Layer 2 of a small transformer language model trained on English Wikipedia (10 layers, counted from 0, width 64).
Take only the direct path to the model's output, skipping the later layers: a vector added to the residual stream pushes a token's score in proportion to its dot product with that token's output vector.

Output vectors of the tokens that the questions are about. A number n stands for (n - 500) times 0.0034.
"T": 213 195 206 355 279 177 402 625 534 147 329 346 609 437 818 295 671 963 739 624 598 742 202 571 482 840 632 285 439 284 414 673 375 676 611 368 372 766 771 505 703 155 634 806 573 906 517 876 295 446 770 708 588 433 275 311 206 787 417 176 113 693 543 499
"lip": 541 439 462 402 450 501 426 523 607 441 410 546 484 441 594 492 507 448 593 571 539 533 418 517 549 589 442 501 475 405 496 580 465 520 460 386 385 553 634 513 648 472 557 592 540 539 470 578 390 450 433 553 551 522 517 503 484 527 522 487 338 519 503 468
"\n": 568 572 536 460 541 439 436 542 431 596 429 484 579 465 518 423 500 448 504 429 462 496 497 545 613 517 420 524 483 532 511 458 480 472 515 404 484 598 480 492 401 490 480 411 494 629 459 541 516 538 565 429 568 556 437 471 562 413 610 423 579 456 498 590
"^": 217 187 211 349 276 189 402 628 532 143 326 345 613 436 807 278 668 957 743 628 601 751 198 574 486 833 641 282 438 283 422 681 369 674 604 366 381 764 782 501 700 167 631 809 565 909 516 857 287 430 773 718 591 436 287 306 191 797 426 174 127 696 542 498
" poster": 376 531 337 514 432 388 390 669 512 446 386 421 527 515 567 275 566 651 638 500 520 588 435 625 502 544 463 479 394 481 484 610 456 458 535 407 479 686 507 501 679 408 540 547 487 616 600 516 491 582 518 538 562 429 403 480 403 534 404 464 413 495 541 559
"p": 220 196 216 356 287 177 407 637 529 148 323 336 609 432 810 288 673 962 739 624 597 741 210 571 487 835 637 278 439 285 414 673 370 681 606 368 378 766 763 502 703 171 640 806 573 906 517 861 290 441 763 714 588 433 284 307 197 794 412 177 123 693 543 494
"ography": 441 486 287 505 512 503 401 530 492 416 337 491 521 483 452 375 569 498 580 551 665 507 369 593 532 585 486 526 561 393 378 439 451 629 631 465 532 586 635 538 546 317 554 472 602 578 549 492 410 570 568 471 613 527 482 447 375 655 490 433 492 470 448 504
"language": 493 355 330 427 423 480 424 564 527 349 388 526 398 520 587 446 529 558 628 575 497 484 421 713 476 613 579 351 465 419 391 523 452 578 522 448 482 517 543 527 670 332 473 715 667 567 645 697 500 511 526 578 425 472 382 401 234 735 392 429 502 588 444 585
" ": 590 572 564 553 495 517 539 508 600 559 477 483 492 496 470 501 473 455 410 434 404 447 517 553 484 427 449 564 548 535 547 437 481 501 530 496 491 457 475 572 460 584 502 431 480 443 542 420 549 541 479 445 517 475 534 566 554 474 509 571 508 414 425 473
"d": 217 212 210 349 283 173 411 628 537 143 320 344 612 435 799 299 676 974 719 622 596 744 213 574 485 838 635 282 432 288 417 676 368 673 603 359 375 769 766 505 699 159 637 794 570 908 516 871 287 435 772 710 591 431 279 315 200 797 431 180 118 696 546 497
"|": 214 196 207 336 287 185 402 624 533 139 329 351 609 432 802 274 673 970 731 629 597 740 210 570 492 834 637 278 439 290 414 672 370 680 605 368 377 765 770 505 702 171 633 812 583 905 522 860 301 436 775 707 597 427 267 316 197 800 412 184 123 692 543 498
" known": 552 445 379 557 487 433 398 494 523 394 508 514 457 405 548 495 509 610 633 486 454 482 456 521 475 547 524 576 527 476 446 559 444 401 538 421 496 509 561 566 445 453 555 619 472 554 474 530 581 518 538 510 445 475 403 435 417 632 480 504 517 609 445 583
");": 394 431 511 508 495 343 492 501 573 445 530 437 571 545 413 450 545 501 603 585 415 513 410 456 489 572 612 566 514 496 457 608 352 634 502 458 303 510 551 515 561 367 501 554 600 543 486 532 544 417 534 633 481 504 371 437 501 535 544 448 518 476 488 620
" +": 491 404 529 430 490 452 408 528 606 521 506 470 515 480 457 392 503 467 521 505 464 504 484 567 533 539 452 471 558 507 536 516 512 584 582 453 429 510 575 509 595 481 544 499 445 627 535 505 520 494 541 541 537 466 434 486 501 488 510 476 421 506 399 486
" name": 490 493 339 509 480 468 424 537 476 412 507 420 485 477 532 435 512 643 711 597 468 490 439 546 387 497 538 492 453 456 591 434 473 470 533 442 434 529 446 604 587 487 513 505 518 590 515 525 520 548 533 594 446 401 510 484 355 495 517 513 586 542 458 592
" COVID": 378 487 378 480 412 433 545 667 590 498 348 451 426 490 578 434 515 661 510 535 532 639 406 554 488 527 522 424 468 419 495 487 485 563 495 473 391 591 563 516 520 418 663 512 497 681 524 546 486 397 639 598 614 505 440 469 322 461 519 455 322 485 569 506
" |": 558 448 558 469 569 502 537 495 476 535 573 453 440 527 561 540 494 496 449 465 569 534 546 482 495 519 552 533 456 401 550 534 563 460 438 541 552 422 476 417 456 531 400 460 460 532 477 436 526 495 557 532 524 555 511 513 511 471 429 522 472 594 432 414
" chronology": 460 469 312 474 450 421 362 676 472 524 392 487 574 312 586 285 544 599 707 508 560 568 362 503 514 675 549 466 396 463 397 419 567 492 436 436 381 645 474 610 649 391 461 577 566 717 518 693 360 546 669 552 614 422 407 361 452 536 645 308 425 471 533 600
" studied": 481 432 356 465 430 308 492 583 549 335 408 532 420 408 615 479 538 566 603 488 479 501 430 588 574 591 531 505 611 473 487 471 469 444 482 451 582 554 646 474 419 464 541 585 549 577 513 533 433 535 592 559 472 393 459 496 388 577 468 501 519 583 533 481
" time": 488 497 316 501 461 503 380 527 555 347 451 464 463 559 538 469 505 604 506 520 416 621 484 516 386 454 528 512 595 484 562 498 608 529 532 511 405 521 539 526 408 525 537 549 525 607 523 521 551 554 542 603 456 444 431 492 398 485 511 488 399 489 452 627
" is": 544 516 432 536 547 462 487 443 474 447 422 540 588 422 476 466 502 533 571 421 464 509 426 535 580 494 503 499 513 505 402 493 573 442 522 500 480 548 505 548 460 492 435 499 484 524 598 433 440 557 595 486 424 376 492 551 519 542 567 518 489 605 543 504
" as": 512 505 450 535 451 453 439 503 411 527 460 504 548 410 454 554 496 602 578 522 408 478 477 483 594 474 549 502 425 520 517 516 570 405 492 478 489 496 566 493 476 532 505 583 485 517 554 495 536 433 516 411 448 519 477 518 403 524 461 552 587 512 526 582
"idae": 349 488 269 456 485 406 349 585 559 290 440 566 499 357 492 464 542 564 789 579 481 639 381 636 517 604 387 382 525 486 425 543 436 602 494 418 387 624 571 505 706 400 492 582 584 517 584 636 467 575 709 434 508 518 370 402 378 565 561 331 447 547 559 557
" United": 507 479 470 500 513 553 522 479 519 510 381 485 363 422 600 510 493 595 481 533 500 522 425 530 537 515 435 492 484 413 556 477 475 548 427 498 486 550 537 554 547 544 569 552 468 570 469 528 488 483 498 588 425 554 337 488 456 496 507 443 555 520 558 481
" Preced": 350 334 386 453 453 351 508 578 500 435 423 385 424 418 637 455 550 650 498 623 406 575 363 656 499 573 475 432 493 493 600 632 424 471 624 516 419 558 574 594 438 389 502 566 635 450 600 654 344 515 513 557 658 576 482 373 447 608 428 407 561 479 457 572
"-": 483 518 447 531 540 614 593 458 477 552 527 519 554 566 484 436 486 423 524 494 469 466 529 538 437 440 396 555 518 480 445 550 543 375 473 579 498 504 551 546 432 500 462 453 450 524 461 470 553 470 461 477 514 509 564 457 486 543 575 529 564 464 453 516
"century": 328 398 266 495 497 512 402 522 715 240 352 403 577 498 665 364 518 577 732 442 458 613 417 689 396 683 517 217 553 509 555 696 391 664 756 481 385 568 517 406 435 436 573 630 617 540 611 786 379 545 542 713 423 453 202 406 186 644 415 385 313 644 510 638
" Genus": 447 320 431 469 435 417 364 666 573 345 495 456 490 439 536 485 538 587 671 602 407 673 367 633 449 626 521 299 417 324 472 566 392 605 679 428 485 530 476 626 587 300 512 546 617 488 680 570 407 553 609 443 524 461 405 404 409 537 453 407 610 577 615 545
"ed": 470 577 538 488 556 592 542 512 446 454 393 491 336 445 388 458 502 575 587 562 560 464 514 497 651 571 499 537 556 504 471 537 418 509 493 594 596 448 555 536 616 429 471 444 391 499 458 426 517 417 467 519 523 455 488 461 528 522 511 483 422 471 545 517
"/": 214 197 217 352 281 185 405 622 537 139 331 348 617 434 808 282 673 959 736 623 601 746 195 574 480 840 641 272 436 286 416 677 372 680 598 364 379 765 775 504 700 164 631 811 571 911 515 873 297 439 774 712 591 435 285 304 198 791 419 164 114 697 542 501

Output weights of attention head 0. The head adds the sum of these rows, row i times number i of z. A number n stands for (n - 500) times 0.00064.
o0: 620 653 257 330 416 577 427 570 413 720 499 759 515 387 358 460 550 318 571 488 448 450 597 532 614 496 330 492 472 594 508 404 428 576 460 215 433 529 505 285 602 706 499 494 706 674 302 478 622 610 545 244 590 561 489 224 525 418 618 350 430 585 354 587
o1: 577 624 352 403 492 539 469 559 380 572 491 647 759 302 428 390 674 243 555 441 476 481 574 609 540 387 437 462 614 588 328 579 404 476 574 288 383 675 570 398 553 568 369 622 687 555 325 507 479 448 546 173 606 658 584 279 609 544 600 455 380 516 474 586
o2: 372 490 438 398 421 451 375 414 533 605 279 483 471 473 621 502 459 554 439 557 219 406 484 641 391 526 330 711 548 633 518 492 538 471 526 799 482 684 312 715 531 547 442 485 394 437 572 227 610 454 521 270 616 573 772 517 378 738 624 398 628 496 340 543
o3: 428 469 161 875 576 366 556 564 421 320 523 703 354 376 409 476 500 693 412 545 438 472 456 538 361 342 740 199 515 610 473 549 483 464 669 166 480 644 765 565 308 496 340 699 541 568 644 689 393 621 570 614 155 306 434 377 712 572 519 614 629 384 577 587
o4: 259 461 593 499 555 450 708 445 575 584 404 490 715 847 649 355 90 554 419 399 596 409 322 714 423 454 392 827 562 419 521 487 371 478 455 678 684 587 685 542 482 425 469 386 118 419 603 298 591 280 443 567 590 685 657 705 357 684 415 482 249 540 471 537
o5: 548 645 353 555 524 433 527 448 250 417 444 492 464 421 525 450 771 329 466 461 656 576 468 563 536 714 543 339 431 435 277 628 408 575 531 294 521 663 603 299 500 550 555 584 783 646 145 520 331 529 537 279 481 545 528 485 488 484 524 427 334 680 582 490
o6: 695 673 635 333 445 685 489 762 586 702 659 238 351 408 434 546 312 406 413 554 777 628 741 193 542 578 528 430 352 418 569 316 440 656 375 436 526 334 441 266 597 534 749 637 446 656 329 691 428 589 537 639 796 642 496 655 451 163 459 469 418 421 338 397
o7: 296 364 479 414 312 515 425 223 767 442 417 659 660 458 588 741 343 550 517 581 178 409 437 810 471 262 440 494 615 482 356 505 471 591 503 912 458 597 528 615 508 396 315 622 318 479 677 327 726 345 370 359 471 688 581 530 319 723 634 570 621 337 445 663
o8: 396 479 752 568 623 702 610 496 769 536 661 454 499 709 466 322 154 377 462 457 441 428 445 469 374 436 232 647 613 679 713 434 594 389 377 784 507 446 404 585 440 404 507 234 216 377 642 376 700 462 294 861 674 579 451 695 453 430 582 650 379 370 389 471
o9: 644 471 662 389 481 479 270 858 463 740 543 154 555 332 340 385 354 297 472 392 610 558 699 438 510 449 502 483 467 563 687 553 489 589 661 358 515 669 440 430 547 408 447 551 437 424 454 635 416 519 528 639 867 424 585 499 490 345 523 638 277 557 431 503
o10: 476 316 513 672 539 528 520 425 500 201 631 645 257 603 416 651 292 734 501 572 442 522 608 386 437 596 668 374 654 404 436 424 564 576 479 412 516 336 432 438 226 470 581 368 443 503 554 695 395 582 471 620 311 336 431 611 432 425 573 652 703 555 444 438
o11: 231 537 604 555 654 606 675 451 619 540 503 636 587 600 647 329 28 627 441 454 503 394 308 619 304 515 491 688 731 559 560 341 437 504 558 748 430 572 498 414 378 455 409 379 174 439 649 334 623 473 465 638 559 558 627 694 359 630 590 436 398 511 350 532
o12: 470 546 117 519 476 454 483 556 268 637 330 593 499 427 645 285 584 649 471 525 358 422 361 752 425 202 438 374 453 644 445 632 388 376 774 496 660 843 781 582 419 658 203 531 436 579 552 592 507 548 555 409 431 562 643 208 384 708 568 344 426 617 340 549
o13: 525 313 710 649 671 413 533 507 498 254 507 352 466 437 600 554 309 486 430 543 413 507 579 587 657 506 527 469 386 441 329 640 623 527 621 528 588 602 558 392 329 423 484 481 513 528 548 425 343 512 555 447 432 415 538 614 422 631 569 485 454 800 515 464
o14: 503 574 143 424 515 524 429 480 291 449 318 457 645 148 397 532 594 434 514 544 384 494 513 557 756 657 668 285 685 453 161 617 477 690 590 387 542 573 618 434 524 471 482 738 703 545 309 654 417 469 573 133 442 706 614 573 432 621 533 280 452 590 540 555
o15: 495 395 311 643 450 284 311 579 369 348 367 416 537 281 272 693 592 699 465 620 303 537 563 443 453 618 713 140 449 407 247 813 437 674 773 439 314 486 590 439 546 526 518 855 761 448 536 694 283 547 714 466 238 502 546 450 603 561 465 451 589 533 648 587
o16: 538 648 595 536 473 701 427 460 511 540 487 405 574 308 370 608 312 311 580 518 540 505 767 475 658 483 406 646 489 440 365 388 624 420 368 688 555 397 359 397 635 539 595 495 436 464 396 457 466 431 392 412 479 551 607 620 472 449 515 446 532 447 527 475
o17: 392 535 564 547 427 638 390 639 596 611 664 366 160 551 542 531 301 574 557 535 502 471 639 403 441 721 285 767 465 624 704 324 654 491 352 603 466 439 239 500 546 541 748 344 285 546 497 434 593 613 490 703 651 262 496 568 402 351 657 626 594 542 404 318
o18: 485 726 565 407 296 683 514 734 415 698 525 268 473 417 378 497 411 459 486 521 900 522 580 335 478 748 514 664 408 445 769 90 460 538 394 500 412 575 270 273 617 591 802 468 443 841 225 583 522 616 487 605 760 498 437 543 394 171 626 425 472 540 503 351
o19: 504 586 506 518 633 632 579 261 469 326 405 656 484 465 723 469 361 453 497 568 558 500 334 574 566 269 362 513 560 514 400 623 609 516 471 824 609 590 563 661 430 476 352 570 427 456 674 437 372 362 362 296 500 578 557 496 363 675 469 386 482 575 429 532
o20: 481 399 482 609 522 501 492 511 538 410 687 694 337 689 562 659 640 674 610 572 493 526 475 307 246 541 547 468 437 691 504 389 476 416 510 481 181 300 234 617 488 547 593 509 575 466 528 445 523 658 549 697 359 332 388 580 684 326 568 625 658 336 521 415
o21: 722 669 334 590 395 467 328 608 319 402 368 305 520 134 352 474 829 392 557 516 572 478 658 441 630 400 387 370 479 517 312 674 581 421 677 513 552 550 568 757 598 521 542 653 629 529 531 609 295 481 482 359 379 532 571 439 481 561 339 408 495 565 693 418
o22: 414 445 398 593 612 559 554 347 676 503 452 768 622 452 385 465 352 482 618 527 105 359 396 543 351 450 374 554 707 628 440 604 484 518 424 546 445 494 388 540 460 565 382 449 558 348 670 378 596 443 484 399 404 529 484 448 537 649 725 561 677 444 391 747
o23: 566 452 454 659 445 554 419 526 419 412 599 664 347 488 369 665 647 445 557 530 486 527 705 254 402 505 605 275 490 579 500 401 516 514 512 161 298 495 293 428 448 595 505 618 652 692 462 651 494 644 629 427 440 273 281 433 585 406 474 667 613 518 538 580
o24: 379 322 374 806 408 377 318 336 509 221 435 479 203 394 581 588 576 878 527 616 234 453 451 590 312 412 484 314 477 624 398 721 609 495 706 717 461 574 358 740 397 435 384 629 433 368 730 503 450 567 619 631 281 161 604 409 499 783 592 714 874 548 624 462
o25: 684 563 300 335 267 491 356 577 349 604 516 235 323 315 455 589 797 495 504 510 549 522 688 588 622 544 464 380 260 419 496 476 509 459 489 382 572 545 534 496 656 600 637 612 669 759 247 517 651 541 502 400 643 515 482 305 591 304 531 466 485 599 533 365
o26: 626 600 463 533 280 572 471 733 282 561 481 312 466 429 734 487 650 425 509 454 771 497 501 615 634 687 514 475 326 163 294 606 434 498 518 496 591 601 669 430 565 514 647 529 634 607 378 546 360 401 556 341 574 574 632 643 397 413 359 453 230 702 603 280
o27: 686 519 220 677 466 614 488 497 420 597 451 874 391 439 531 480 604 678 454 518 556 450 461 578 392 77 443 440 470 624 544 447 482 275 574 219 438 591 532 537 357 728 343 496 631 569 619 484 471 806 676 444 355 274 505 157 445 444 536 525 661 469 467 526
o28: 516 641 196 588 456 616 463 572 298 460 412 702 599 330 440 256 549 405 500 548 414 434 472 597 493 357 454 381 651 597 325 562 438 397 691 337 520 756 684 452 396 586 305 574 562 548 414 573 447 542 582 280 527 537 655 340 456 669 585 491 438 589 497 557
o29: 654 435 642 602 577 470 560 473 537 266 572 593 396 727 645 656 539 544 488 531 765 681 447 411 538 419 597 410 314 343 431 497 674 327 450 510 627 391 520 556 561 371 530 434 602 465 575 541 383 540 495 529 411 433 389 535 447 341 354 489 435 474 547 362
o30: 640 578 599 386 390 752 517 345 484 465 702 364 456 389 473 534 896 339 581 605 535 561 681 420 567 390 635 488 289 379 628 460 632 462 379 555 666 284 410 495 784 484 501 363 460 447 424 656 377 477 280 465 347 462 420 359 506 333 505 602 572 471 457 534
o31: 434 458 351 427 462 463 479 562 402 586 332 425 637 220 462 577 530 396 444 485 429 453 543 685 524 416 641 455 473 399 186 638 414 494 676 641 495 764 631 405 543 444 431 644 534 490 471 518 415 435 567 376 408 752 700 574 419 656 454 414 481 543 494 551

Each question shows a token from some text and the vector z that the head gathered there. A number n stands for (n - 500) times 0.0027.

"M": 661 750 507 561 502 368 314 362 637 673 334 521 641 373 417 268 323 591 609 480 359 621 474 458 467 487 605 484 801 332 404 423
Pushed up most: "\n"

" invited": 332 441 523 649 351 494 483 490 373 505 577 479 463 491 515 528 715 542 287 463 537 453 596 536 742 441 603 421 437 338 631 545
Pushed up most: " Genus"

"gent": 510 512 506 453 522 515 513 563 491 514 497 506 377 545 536 497 550 572 486 457 498 472 501 507 475 487 608 445 522 435 491 546
Pushed up most: "lip"

" Trans": 430 438 593 554 589 489 488 451 434 483 478 493 494 497 564 608 550 540 618 401 493 420 525 492 555 599 466 413 372 418 463 524
Pushed down most: "-"

" ": 476 472 559 563 570 393 423 457 525 486 438 493 443 390 490 438 488 609 518 426 567 420 611 546 530 442 479 427 464 433 466 409
Pushed up most: " "

"s": 486 492 495 683 486 547 434 547 505 444 574 530 556 494 503 517 466 522 478 469 510 472 516 497 601 497 456 621 583 498 481 530
Pushed up most: "century"

" red": 470 520 531 455 608 476 515 521 534 548 479 521 430 509 547 480 526 503 529 480 400 487 480 482 455 458 499 395 515 433 486 540
Pushed up most: "ed"

" was": 574 507 536 549 519 512 439 555 396 375 537 588 579 452 626 500 558 496 551 550 465 476 565 460 481 455 499 560 534 497 490 524
Pushed up most: "idae"

" satellite": 487 557 488 444 607 465 419 454 552 591 412 505 564 427 450 451 404 532 550 509 373 544 442 406 487 503 530 443 566 471 542 424
Pushed up most: " poster"

"na": 483 444 481 523 517 494 489 448 507 455 637 545 450 630 588 461 549 630 578 505 352 545 497 587 500 458 562 497 598 472 477 519
Pushed up most: " studied"

"0": 461 473 538 510 506 508 482 516 475 502 491 517 467 500 541 556 556 552 561 464 520 486 511 463 531 560 525 409 443 443 484 567
Pushed down most: "-"

" U": 359 527 513 602 433 533 464 424 473 519 488 453 426 483 499 422 576 524 413 468 524 469 553 558 576 383 569 351 433 396 558 475
Pushed up most: ");"

" air": 498 457 496 550 531 539 525 496 543 476 524 573 527 485 518 499 509 531 561 472 496 435 510 463 459 508 468 466 482 462 472 548
Pushed up most: " COVID"

" students": 563 565 512 493 507 480 466 644 498 563 470 466 593 500 608 622 527 416 409 539 400 515 554 512 503 548 579 468 566 499 451 572
Pushed down most: " |"

"mission": 465 439 635 524 591 462 531 431 458 524 436 442 494 458 509 512 529 590 635 443 466 449 501 440 554 599 468 418 369 456 464 447
Pushed up most: " COVID"

" K": 525 459 484 532 512 507 471 448 426 460 604 526 512 574 538 472 537 587 537 508 400 519 522 589 525 442 520 583 561 485 478 479
Pushed up most: " studied"

" Chamber": 491 515 735 361 651 318 504 595 456 612 343 428 379 443 536 491 653 511 566 457 402 430 652 493 521 530 362 417 335 411 484 535
Pushed up most: " "

" included": 549 545 445 409 514 523 540 547 517 525 442 516 428 471 438 502 443 473 528 525 511 475 390 474 426 525 536 447 569 442 517 501
Pushed up most: "lip"

" of": 498 522 506 608 523 547 488 549 562 514 550 556 534 495 532 522 525 531 511 477 452 458 500 471 501 514 477 512 568 449 495 571
Pushed up most: "century"

" –": 588 514 758 440 588 379 411 655 791 520 415 669 686 347 597 408 492 650 551 555 431 520 817 371 509 549 358 445 645 292 451 573
Pushed up most: "-"

" notable": 438 519 460 485 537 477 588 506 539 544 476 536 495 528 531 439 533 490 534 510 404 467 431 447 438 491 553 406 468 466 558 537
Pushed up most: " |"

"Ukrainian": 530 462 504 534 526 496 507 460 427 474 578 524 533 552 555 502 558 589 526 518 398 521 545 554 506 449 510 552 550 475 486 477
Pushed down most: ");"

" But": 529 518 498 481 560 388 475 642 612 556 467 552 585 476 533 451 465 460 438 546 402 412 559 483 464 461 504 399 519 482 502 572
Pushed up most: "-"

"n": 537 465 497 541 508 487 466 445 425 441 610 528 511 593 580 469 567 615 567 514 367 546 531 610 509 461 548 557 579 477 485 496
Pushed down most: ");"

"A": 461 530 492 448 592 476 395 441 551 546 421 514 553 409 443 446 387 531 528 514 415 531 438 411 505 496 561 433 549 471 546 428
Pushed up most: " poster"

",": 534 509 469 576 553 502 493 503 485 489 496 565 463 396 560 533 538 550 563 462 527 436 529 509 449 471 489 468 528 433 453 482
Pushed up most: ");"

" from": 542 501 553 569 562 478 459 535 456 413 532 588 571 474 599 489 525 519 529 546 459 456 551 444 481 457 515 512 538 478 459 525
Pushed up most: "ography"

" He": 530 440 528 553 530 475 452 466 478 406 602 520 486 567 593 462 553 644 578 508 384 546 554 621 517 457 507 545 574 479 442 475
Pushed up most: " studied"

" famous": 477 511 415 607 493 522 487 451 431 481 538 535 571 564 608 515 477 444 495 525 386 539 461 517 510 457 549 537 568 475 502 551
Pushed down most: " "

"table": 541 503 489 288 527 662 508 472 510 464 461 447 357 476 403 412 500 603 559 515 466 396 416 503 472 538 564 387 504 480 530 383
Pushed up most: " |"

"one": 477 519 607 496 525 473 512 521 455 527 450 425 473 469 564 483 574 532 492 485 536 502 529 525 530 521 546 422 469 484 483 502
Pushed down most: "century"

"on": 524 472 475 717 467 522 449 542 434 436 593 522 551 487 520 552 482 545 433 436 530 468 555 506 629 473 452 634 587 499 469 500
Pushed up most: "century"

" go": 486 520 599 466 523 482 500 525 479 542 447 442 462 460 548 476 578 548 537 477 522 495 526 502 514 539 538 403 464 485 492 510
Pushed down most: "century"

" and": 514 619 543 446 607 444 473 550 517 622 440 462 488 477 615 522 528 433 484 479 349 549 532 535 442 402 467 430 589 371 457 598
Pushed up most: "ography"

"y": 597 452 480 282 566 706 567 522 533 563 557 474 388 586 415 498 545 522 514 496 387 426 474 453 385 495 453 433 432 485 442 547
Pushed up most: " |"

".": 462 531 526 584 521 519 423 489 470 483 453 581 461 465 549 562 498 520 569 438 566 494 548 453 533 499 510 429 495 414 424 606
Pushed down most: " |"

"al": 434 476 560 578 644 530 360 519 460 409 577 560 530 545 532 423 500 555 434 494 526 432 558 556 593 429 525 493 506 452 464 532
Pushed down most: " chronology"

" palace": 465 486 512 533 533 485 536 514 569 493 498 513 585 471 565 522 525 442 408 558 464 469 558 522 459 436 502 397 531 408 520 523
Pushed up most: "century"

" new": 419 599 382 670 460 468 587 489 347 554 426 478 557 434 577 512 516 357 378 475 415 488 448 414 519 386 705 492 530 455 656 598
Pushed down most: " "

"7": 510 487 572 539 583 456 421 516 500 439 519 600 573 508 492 393 459 598 518 531 486 414 576 497 555 446 538 573 537 505 456 511
Pushed up most: "-"